Layer 4 of a small transformer language model trained on English Wikipedia (9 layers, counted from 0, width 96).
A neuron's activation on a vector x is GELU(weights . x), where the dot is the dot product.

Input weights of the MLP neurons that the questions are about. A number n stands for (n - 500) times 0.0012.
n7: 579,571,529,584,552,540,440,424,362,613,544,485,421,428,400,669,506,401,621,556,474,568,349,549,520,438,403,585,601,362,463,363,523,469,421,489,389,464,452,681,324,616,376,390,453,552,230,826,482,439,511,532,522,712,524,608,444,517,619,468,446,461,683,441,469,527,433,532,513,450,510,473,556,360,570,366,372,686,529,471,518,463,618,512,485,437,589,515,336,561,412,579,389,529,543,474
n71: 548,396,479,507,437,601,527,469,371,513,408,404,814,482,378,598,520,372,465,542,452,441,806,550,396,703,492,668,557,325,479,690,603,507,371,443,527,492,380,611,466,783,581,539,277,573,430,540,533,496,432,441,576,482,205,636,422,630,555,337,319,566,506,431,568,421,611,511,488,333,416,470,351,496,517,460,541,629,598,655,637,460,654,416,470,472,474,487,432,551,313,473,580,152,606,540
n116: 547,451,725,508,387,658,533,624,440,478,503,441,488,443,668,368,290,320,323,513,596,338,501,539,749,617,544,510,476,370,568,663,384,410,674,379,490,480,329,522,380,699,480,453,492,681,514,365,703,473,457,574,625,674,423,668,712,463,541,668,249,403,444,380,372,638,687,619,513,297,38,429,408,336,549,462,528,347,604,619,435,461,567,434,515,583,511,544,443,501,622,450,414,297,562,652
n117: 513,473,392,649,464,648,671,284,399,590,312,450,655,568,468,525,476,329,495,426,344,529,362,542,570,788,487,314,509,573,429,738,574,593,491,513,513,274,667,582,444,501,522,528,527,625,183,608,520,652,421,441,525,673,587,598,491,425,432,542,503,643,616,443,426,587,584,577,328,570,336,233,393,243,459,414,450,651,608,601,467,500,500,478,580,435,455,464,328,528,521,508,410,205,341,547
n137: 557,327,669,497,509,332,437,399,534,563,467,455,421,349,449,549,444,409,428,677,644,449,644,343,530,627,526,363,546,490,578,465,619,480,611,608,654,440,462,515,427,803,456,457,468,442,530,323,683,341,402,501,629,455,442,440,451,623,355,521,556,568,651,467,481,496,427,515,473,428,416,611,385,478,582,595,392,355,553,323,512,510,533,431,636,474,687,487,431,427,482,477,561,543,710,694
n142: 646,539,568,377,494,555,461,542,481,510,581,526,486,633,581,502,460,333,532,739,340,576,401,551,373,468,461,413,277,292,508,494,369,452,254,597,421,427,517,793,614,493,649,664,676,539,277,388,385,704,297,489,556,292,395,478,544,484,443,366,446,518,596,440,621,393,313,367,756,297,645,575,465,619,574,621,557,673,599,567,542,489,552,340,550,660,529,277,534,531,647,406,231,490,518,357
n149: 452,474,555,690,560,747,469,330,409,502,495,607,394,616,410,530,502,259,236,462,397,702,439,824,511,520,609,530,444,630,537,640,769,574,508,816,421,131,572,420,502,336,497,427,649,511,550,506,583,539,393,406,659,731,249,363,539,579,579,354,373,607,661,452,439,430,285,438,437,437,417,319,395,523,475,530,601,355,505,575,496,479,675,410,616,517,557,374,378,264,785,497,434,444,290,741
n152: 460,482,347,431,656,439,514,539,336,507,653,418,473,479,502,517,530,555,502,533,638,563,508,465,567,670,596,336,468,368,345,933,630,530,508,705,437,446,620,713,488,357,663,358,569,501,356,585,678,464,536,721,498,662,384,397,495,445,441,506,633,530,301,486,655,369,471,428,574,508,526,514,488,628,463,462,390,409,488,462,458,452,417,532,527,441,393,74,597,654,483,428,367,529,459,486
n154: 514,365,632,422,713,244,396,473,333,584,607,507,672,610,582,733,359,786,465,254,540,453,827,464,485,436,434,454,371,303,495,548,394,411,546,425,515,633,482,539,542,348,500,827,498,469,480,511,340,457,658,559,446,410,505,406,509,448,389,405,410,292,486,346,579,539,511,434,723,482,269,704,186,620,372,427,542,826,664,698,450,479,676,525,456,641,444,639,391,644,431,561,210,458,590,550
n158: 467,426,435,625,511,558,464,525,391,607,488,884,460,489,403,646,547,448,607,275,549,943,493,406,728,555,466,528,645,393,524,331,358,620,373,757,485,642,785,377,513,434,555,585,479,607,398,227,386,465,579,564,645,254,399,476,373,379,402,460,552,444,385,467,326,398,510,612,533,418,392,620,357,523,452,628,720,664,629,380,579,474,473,497,512,407,566,621,481,656,343,484,333,545,625,574
n193: 672,358,721,576,505,563,515,274,506,520,656,603,736,686,519,550,619,375,370,423,475,495,566,572,529,682,723,292,569,319,461,347,380,196,432,450,385,527,410,492,389,615,542,359,340,466,531,455,601,590,365,568,539,384,506,371,542,447,439,271,616,408,620,440,643,655,410,457,344,514,402,629,308,551,275,765,489,664,582,738,539,454,681,212,731,475,423,396,744,468,619,624,458,688,301,557
n209: 426,549,666,500,441,481,481,492,464,551,419,543,585,364,549,734,319,576,271,570,549,572,345,421,641,425,647,664,307,329,546,399,696,568,319,324,449,546,323,563,394,302,373,522,509,631,477,675,570,367,326,603,526,517,419,544,408,492,519,472,290,508,576,490,614,610,483,510,565,319,419,632,411,654,410,396,408,638,729,500,492,500,642,465,481,442,609,493,323,472,388,549,612,502,526,586
n216: 619,381,365,434,584,433,454,531,371,455,520,598,457,531,359,481,581,406,594,510,578,613,593,516,459,572,686,415,365,652,485,447,545,508,530,770,567,542,646,635,550,370,614,354,434,586,527,388,471,568,440,465,487,445,454,446,524,406,417,423,459,536,500,492,544,546,372,681,374,506,480,402,414,445,459,513,502,510,501,498,594,492,410,506,500,607,452,578,611,491,498,610,431,507,484,447
n223: 518,552,494,230,659,449,361,397,492,594,508,560,604,625,531,563,483,477,618,384,687,675,362,552,496,555,630,458,499,418,508,434,587,528,397,399,377,616,441,475,505,528,524,369,387,517,520,681,593,399,602,554,436,673,506,568,529,194,406,412,394,287,525,462,589,523,568,525,533,674,469,541,454,690,373,586,330,395,513,515,707,491,620,474,511,488,523,633,392,515,495,536,412,371,475,560
n231: 408,491,461,570,528,375,431,482,382,536,476,533,517,630,652,454,498,648,540,564,564,669,337,734,525,495,491,397,508,454,511,427,544,329,461,597,379,471,547,596,496,378,699,587,537,465,515,248,439,504,619,525,561,583,452,349,570,275,568,498,669,477,396,412,486,585,399,399,544,638,521,361,451,475,509,567,495,618,640,615,550,490,380,441,514,378,377,534,497,483,532,462,375,424,384,464
n237: 541,481,531,546,581,452,517,389,463,519,389,443,541,619,515,677,165,332,399,542,389,531,345,413,889,602,700,386,77,359,456,509,702,246,723,747,559,339,415,483,559,529,538,678,465,660,450,549,470,547,266,534,571,561,415,470,559,492,594,549,293,433,576,517,542,460,497,406,559,259,451,651,350,552,647,201,653,421,660,412,287,500,606,576,384,503,515,594,651,527,669,434,444,585,518,563
n239: 500,533,543,437,540,490,478,390,328,512,693,513,380,428,441,502,578,578,516,433,563,557,389,375,385,511,511,610,307,677,388,427,620,393,370,703,451,401,480,485,590,536,440,461,431,543,419,655,590,540,471,751,625,600,317,468,503,569,503,443,594,536,566,450,453,248,485,484,487,440,509,592,412,607,464,460,509,759,570,560,490,494,545,473,651,516,358,365,524,575,602,397,542,655,499,462
n242: 432,355,593,357,635,453,490,585,487,505,561,560,501,576,328,486,639,571,568,425,638,456,620,587,786,632,609,389,393,489,456,537,380,372,540,596,534,560,692,662,488,457,608,651,361,516,374,482,517,630,578,626,552,271,513,356,443,374,507,504,433,393,426,467,601,516,332,452,593,415,435,401,392,389,384,623,491,686,452,552,593,562,415,362,543,569,271,454,522,559,495,588,531,565,424,594
n249: 596,426,227,485,441,690,449,524,396,513,362,547,393,446,471,573,493,266,479,544,329,738,460,723,532,517,687,467,693,467,502,537,687,387,669,660,404,559,282,484,419,631,552,176,541,696,616,325,634,422,288,368,521,406,233,564,593,433,702,420,408,479,744,516,421,530,384,651,349,375,309,607,277,680,713,476,474,646,580,550,684,431,739,517,498,596,424,285,445,192,491,550,329,384,415,481
n291: 555,432,429,578,756,257,471,520,529,528,548,588,295,552,577,610,484,597,371,603,762,488,462,431,505,580,731,588,385,514,451,729,449,598,499,468,706,457,573,588,515,547,333,369,484,736,288,613,349,505,267,741,500,514,450,421,540,573,144,375,738,524,496,483,344,437,228,389,617,509,501,517,285,522,496,491,387,464,535,508,588,536,569,599,389,540,442,314,703,578,631,488,496,664,365,493
n292: 414,572,574,419,671,453,344,555,468,519,655,465,453,391,427,493,500,701,624,434,546,592,481,450,471,628,522,415,611,439,493,530,628,423,411,834,435,530,673,508,393,422,586,631,443,602,492,515,485,504,699,677,586,739,549,494,456,492,639,184,522,387,458,450,590,322,596,341,576,227,374,686,271,543,547,511,458,573,615,375,629,518,373,372,580,280,536,500,610,467,438,441,593,512,375,515
n315: 673,420,708,510,448,482,426,535,491,498,558,551,417,543,393,621,457,358,702,358,723,405,482,433,526,548,716,623,503,725,680,561,646,168,611,419,406,462,454,708,465,734,540,450,642,677,545,346,592,482,553,413,525,686,376,354,514,201,592,267,634,282,703,420,468,481,322,811,452,540,432,644,249,420,633,543,519,501,463,658,614,402,368,588,555,429,607,525,314,444,316,712,261,376,489,467
n318: 623,480,453,261,314,713,618,415,524,492,458,445,417,412,327,788,480,188,582,625,593,607,457,539,293,538,683,638,389,357,215,477,421,504,493,546,502,371,389,654,495,353,524,546,559,604,605,641,577,502,535,629,489,542,77,549,445,404,345,437,545,611,842,393,408,424,404,541,402,483,435,487,314,625,574,729,426,512,581,508,575,587,478,557,391,479,531,385,573,738,480,569,534,348,412,618
n331: 176,581,822,509,762,556,335,335,414,583,497,479,517,384,456,441,604,615,688,362,437,540,681,293,315,472,667,533,614,638,282,479,458,420,348,537,444,504,650,424,168,540,690,528,317,451,504,371,613,650,569,555,506,670,274,385,484,743,382,496,555,716,559,427,664,337,534,478,533,471,337,733,201,459,587,399,647,676,554,433,656,339,712,416,559,412,708,426,478,491,396,592,498,555,506,435
n332: 364,336,484,426,410,562,430,399,397,611,529,668,519,462,235,651,465,336,583,686,451,780,453,491,659,277,655,432,399,411,217,576,822,543,426,629,437,475,708,681,428,496,303,568,493,499,412,652,359,471,538,691,465,486,517,575,736,465,373,279,425,547,449,333,349,532,246,437,548,371,596,448,429,389,350,335,448,256,678,477,624,557,581,586,587,590,478,446,778,429,702,594,501,400,272,519

Each question shows a token from some text and the vector x that enters the MLP there. A number n stands for (n - 500) times 0.014.

" started": 502,567,509,519,532,531,457,518,496,128,489,470,571,509,511,455,532,484,414,460,465,458,414,453,538,479,445,432,520,512,508,521,419,495,550,468,558,488,487,463,624,530,485,540,497,479,471,518,564,453,426,592,385,503,532,613,461,478,593,585,362,524,401,648,460,501,567,488,466,522,499,506,537,526,541,461,546,531,552,548,416,744,459,494,507,518,453,586,494,480,525,514,517,415,574,418
Which neuron fires most, and how strongly? n116, at about 2

" one": 481,485,489,560,527,447,391,605,457,206,417,489,592,425,441,535,561,521,399,467,473,420,484,526,450,460,598,574,520,519,555,568,478,512,577,577,566,436,474,441,584,451,457,529,504,325,527,454,511,574,582,443,436,484,530,633,449,462,537,543,536,575,345,525,607,439,602,464,542,572,491,477,545,521,507,456,468,451,504,453,437,706,414,461,510,445,502,545,534,535,459,596,519,537,550,454
Which neuron fires most, and how strongly? n152, at about 0.14

".": 480,535,517,500,458,558,371,474,497,154,511,529,474,567,526,498,474,413,436,487,479,541,505,484,542,435,527,530,510,538,486,555,539,525,490,586,587,523,447,466,521,487,458,479,572,439,571,529,526,452,511,475,371,461,525,610,494,584,511,559,449,598,402,627,490,460,465,528,463,477,471,477,570,510,424,422,532,435,498,461,484,743,436,580,534,465,454,535,492,521,491,590,627,467,528,414
The three highest activations, in order: n332, n149, n216

" in": 494,483,502,524,554,544,444,481,550,83,470,482,532,516,534,455,538,466,507,469,562,479,520,495,489,537,519,504,531,488,525,493,529,454,548,521,531,430,411,559,537,536,444,518,454,378,508,574,525,433,404,540,473,523,507,609,433,558,538,498,456,609,419,698,459,510,516,524,456,501,509,450,499,478,499,532,465,516,454,488,417,727,503,466,548,476,435,518,465,531,517,583,565,514,498,444
The neuron with the highest activation: n71

"der": 500,629,412,523,448,510,451,531,484,285,437,404,500,556,488,406,548,497,557,484,533,472,476,497,448,559,385,471,524,524,515,495,499,457,557,485,545,474,483,562,632,595,466,490,437,366,495,540,433,451,546,448,379,616,504,607,436,542,441,528,532,502,435,699,545,440,608,550,394,521,707,439,591,422,516,467,430,564,461,522,466,712,432,492,555,430,406,534,504,498,506,559,503,531,529,393
The two highest activations, in order: n117, n7

"uc": 374,581,412,515,451,660,378,490,523,320,353,474,485,517,575,475,548,437,482,430,537,502,443,481,483,538,518,441,599,599,436,481,465,593,489,409,549,514,461,484,550,490,505,507,503,358,474,440,516,451,481,420,331,537,537,597,500,536,408,507,463,598,439,626,512,461,574,539,459,550,590,495,653,414,434,485,561,552,438,508,476,725,539,513,510,474,431,537,570,611,503,599,570,495,531,407
Which neuron fires most, and how strongly? n117, at about 0.72

" reb": 467,580,452,478,583,473,463,524,539,321,501,481,455,426,476,421,525,518,381,491,473,520,387,467,498,574,372,526,449,583,531,542,546,633,591,445,535,447,410,379,463,457,477,581,466,350,498,457,514,438,463,444,410,524,569,629,493,473,606,645,520,615,472,627,461,463,521,574,428,519,528,434,552,485,563,437,549,511,547,580,467,740,482,452,534,479,477,537,514,470,441,553,584,457,638,367
The neuron with the highest activation: n117

" School": 502,594,457,511,579,486,398,547,445,231,461,497,545,529,603,574,608,546,582,450,510,485,468,566,534,433,430,461,552,561,511,374,518,508,528,474,435,492,485,471,616,532,453,526,497,348,524,549,428,394,577,507,344,516,545,569,475,492,590,488,493,536,446,597,577,457,501,432,541,602,593,465,582,438,521,455,418,456,482,492,404,688,459,461,512,479,395,567,525,509,492,627,465,538,523,373
The three highest activations, in order: n231, n223, n7

"ies": 467,563,495,542,542,556,420,469,508,175,539,473,508,501,624,425,497,513,460,575,458,516,472,503,541,439,460,544,543,525,509,566,500,508,462,510,483,496,478,500,629,465,513,516,508,350,534,474,389,469,559,535,478,452,560,529,514,539,562,556,522,533,355,626,413,474,443,468,495,468,646,506,564,516,510,430,502,464,457,567,440,793,432,502,480,505,456,508,515,498,484,551,513,501,496,394
The neuron with the highest activation: n231

" Art": 436,527,485,490,442,517,352,554,522,280,475,444,523,605,473,525,626,499,536,355,395,506,579,535,493,438,461,460,539,538,477,372,504,499,542,419,506,520,558,514,589,531,513,516,538,409,591,498,494,411,539,501,372,542,523,607,474,454,495,521,463,576,434,668,535,455,542,465,582,570,594,479,645,454,438,562,469,407,493,529,502,725,511,462,523,383,489,492,547,541,463,552,485,428,540,383
The neuron with the highest activation: n223

" for": 503,536,564,562,498,512,426,481,547,76,533,494,561,538,556,480,570,471,432,493,498,487,466,543,506,551,537,466,521,487,501,490,428,465,545,541,566,505,497,541,589,524,486,532,508,419,556,461,458,469,403,566,447,457,481,543,419,519,560,494,527,535,415,617,536,448,499,487,433,514,513,459,546,532,452,518,491,534,426,516,436,755,482,453,520,445,456,525,530,484,514,582,537,512,478,424
The neuron with the highest activation: n193

" and": 538,534,526,491,458,520,343,552,579,119,456,422,479,516,508,526,483,497,406,458,488,524,434,527,500,505,595,519,476,497,528,471,522,478,510,446,582,458,458,510,583,449,476,502,554,486,560,545,493,484,447,501,461,496,485,588,492,570,489,535,467,575,428,575,470,490,453,444,503,465,532,506,581,523,464,558,533,496,483,480,486,775,483,530,517,494,495,468,521,569,567,563,536,472,460,407
The neuron with the highest activation: n318

" American": 502,528,426,521,479,471,398,642,497,181,441,551,506,593,486,569,658,549,551,435,503,485,461,537,514,548,466,476,570,497,560,495,468,495,541,467,609,529,499,457,606,436,472,537,611,434,517,472,506,434,593,467,462,512,486,611,433,507,466,499,509,463,415,641,513,459,541,447,461,549,494,462,541,396,441,556,475,449,531,493,452,694,420,428,522,495,428,464,502,567,420,624,429,507,549,419
The three highest activations, in order: n158, n242, n231

",": 490,525,471,524,472,514,391,523,588,143,443,477,473,533,535,530,522,533,388,548,434,444,440,463,483,453,588,555,476,541,512,524,514,563,523,535,594,483,458,528,591,502,506,554,536,471,466,580,480,438,466,507,384,400,532,625,499,556,510,503,494,556,395,600,529,433,427,483,539,473,531,512,557,524,425,440,522,463,496,495,441,727,503,568,511,476,436,482,542,522,471,607,459,524,584,405
The neuron with the highest activation: n291

" to": 530,555,489,613,543,595,429,524,620,128,501,468,508,528,504,489,542,502,430,411,460,556,465,500,495,552,567,486,545,546,471,498,507,422,563,560,534,413,427,519,563,432,462,456,558,463,566,498,558,446,469,551,471,526,522,570,425,557,490,496,470,574,474,622,499,440,514,540,383,487,522,499,520,470,438,517,563,549,417,500,430,751,482,439,486,428,461,491,501,497,518,578,474,487,524,408
The neuron with the highest activation: n149

" who": 486,542,486,546,475,521,377,549,576,184,499,552,486,517,500,608,476,510,401,514,411,516,387,494,555,413,587,510,498,486,541,456,536,456,548,564,579,410,460,396,635,499,432,494,576,379,541,489,478,480,444,479,452,503,552,559,462,465,542,541,574,543,400,619,456,408,532,515,493,514,565,528,589,533,527,444,509,525,537,483,450,741,406,515,547,473,449,516,497,509,557,531,548,467,533,393
The neuron with the highest activation: n237

"ly": 490,603,449,585,469,601,405,537,541,165,529,498,470,551,523,498,550,448,446,410,485,594,407,446,506,469,449,525,522,487,455,560,454,446,497,535,492,408,472,434,643,365,464,494,500,404,529,491,483,561,535,481,429,454,467,580,494,571,584,471,487,552,430,646,430,432,526,570,530,509,559,533,586,518,509,521,548,474,510,564,447,743,506,496,493,481,503,468,470,493,466,549,516,509,616,426
The neuron with the highest activation: n149

" on": 513,477,485,508,502,572,401,490,596,136,506,473,546,514,549,421,567,517,451,468,392,510,488,566,512,503,604,450,497,501,515,510,483,416,586,519,567,486,428,535,592,548,508,551,473,384,491,492,559,434,429,480,469,524,555,599,468,529,533,550,477,563,379,568,463,505,465,449,449,542,519,503,503,531,495,527,519,523,384,496,442,729,518,451,581,448,401,554,506,552,544,593,453,488,484,422
The neuron with the highest activation: n193

" a": 488,459,514,575,529,483,392,628,470,116,531,466,511,472,458,506,581,505,416,494,515,441,436,496,427,559,589,486,537,554,501,519,478,412,581,486,589,499,478,481,578,487,458,565,493,377,512,467,467,465,540,490,396,459,536,551,480,468,443,568,483,503,422,658,596,508,558,511,579,498,463,522,549,504,486,526,504,467,482,528,478,709,461,432,482,424,478,543,535,565,462,588,549,546,529,451
The two highest activations, in order: n242, n216

" of": 502,553,503,581,477,527,420,538,525,98,463,509,490,542,547,436,585,433,529,433,499,510,504,537,449,538,509,483,521,538,531,544,527,511,589,530,511,456,478,556,594,528,488,470,511,416,543,511,519,429,448,482,372,539,434,602,400,518,498,513,522,574,461,641,485,375,536,507,514,530,545,483,529,527,459,560,477,516,459,534,437,684,502,452,561,505,430,378,489,502,552,561,513,516,512,373
The three highest activations, in order: n152, n149, n239

" (": 476,533,525,518,501,503,424,539,518,151,524,506,439,525,500,483,557,613,450,458,529,440,459,434,469,437,522,512,455,523,500,494,546,494,507,464,554,533,564,481,555,540,521,517,453,474,533,539,518,482,485,595,296,482,575,599,488,548,479,508,477,516,427,789,499,438,518,462,475,465,485,539,483,533,400,524,488,478,459,448,423,718,498,441,585,496,503,505,510,517,488,570,519,531,549,411
The three highest activations, in order: n239, n291, n292

" branch": 469,569,428,447,530,581,373,492,535,233,490,430,516,479,560,446,634,577,450,425,466,572,482,543,461,432,421,566,561,456,537,461,502,488,531,506,487,515,440,406,604,439,509,494,464,333,491,576,490,361,492,443,410,557,497,611,544,465,607,622,512,475,405,648,489,485,519,431,552,500,583,484,547,505,492,532,454,519,509,628,485,679,525,447,532,499,376,566,481,478,564,573,583,492,540,423
The two highest activations, in order: n223, n231

")": 553,535,457,550,423,555,421,515,524,125,508,514,517,478,505,548,505,494,487,493,489,576,497,505,485,411,438,525,471,507,454,482,508,532,475,470,550,559,471,515,612,498,467,520,439,439,528,564,410,464,523,508,370,443,508,603,453,530,511,475,485,504,456,740,499,510,482,458,519,489,613,524,443,524,430,542,473,484,472,475,463,753,499,526,546,517,508,521,516,475,484,563,565,520,497,401
Which neuron fires most, and how strongly? n332, at about 0.48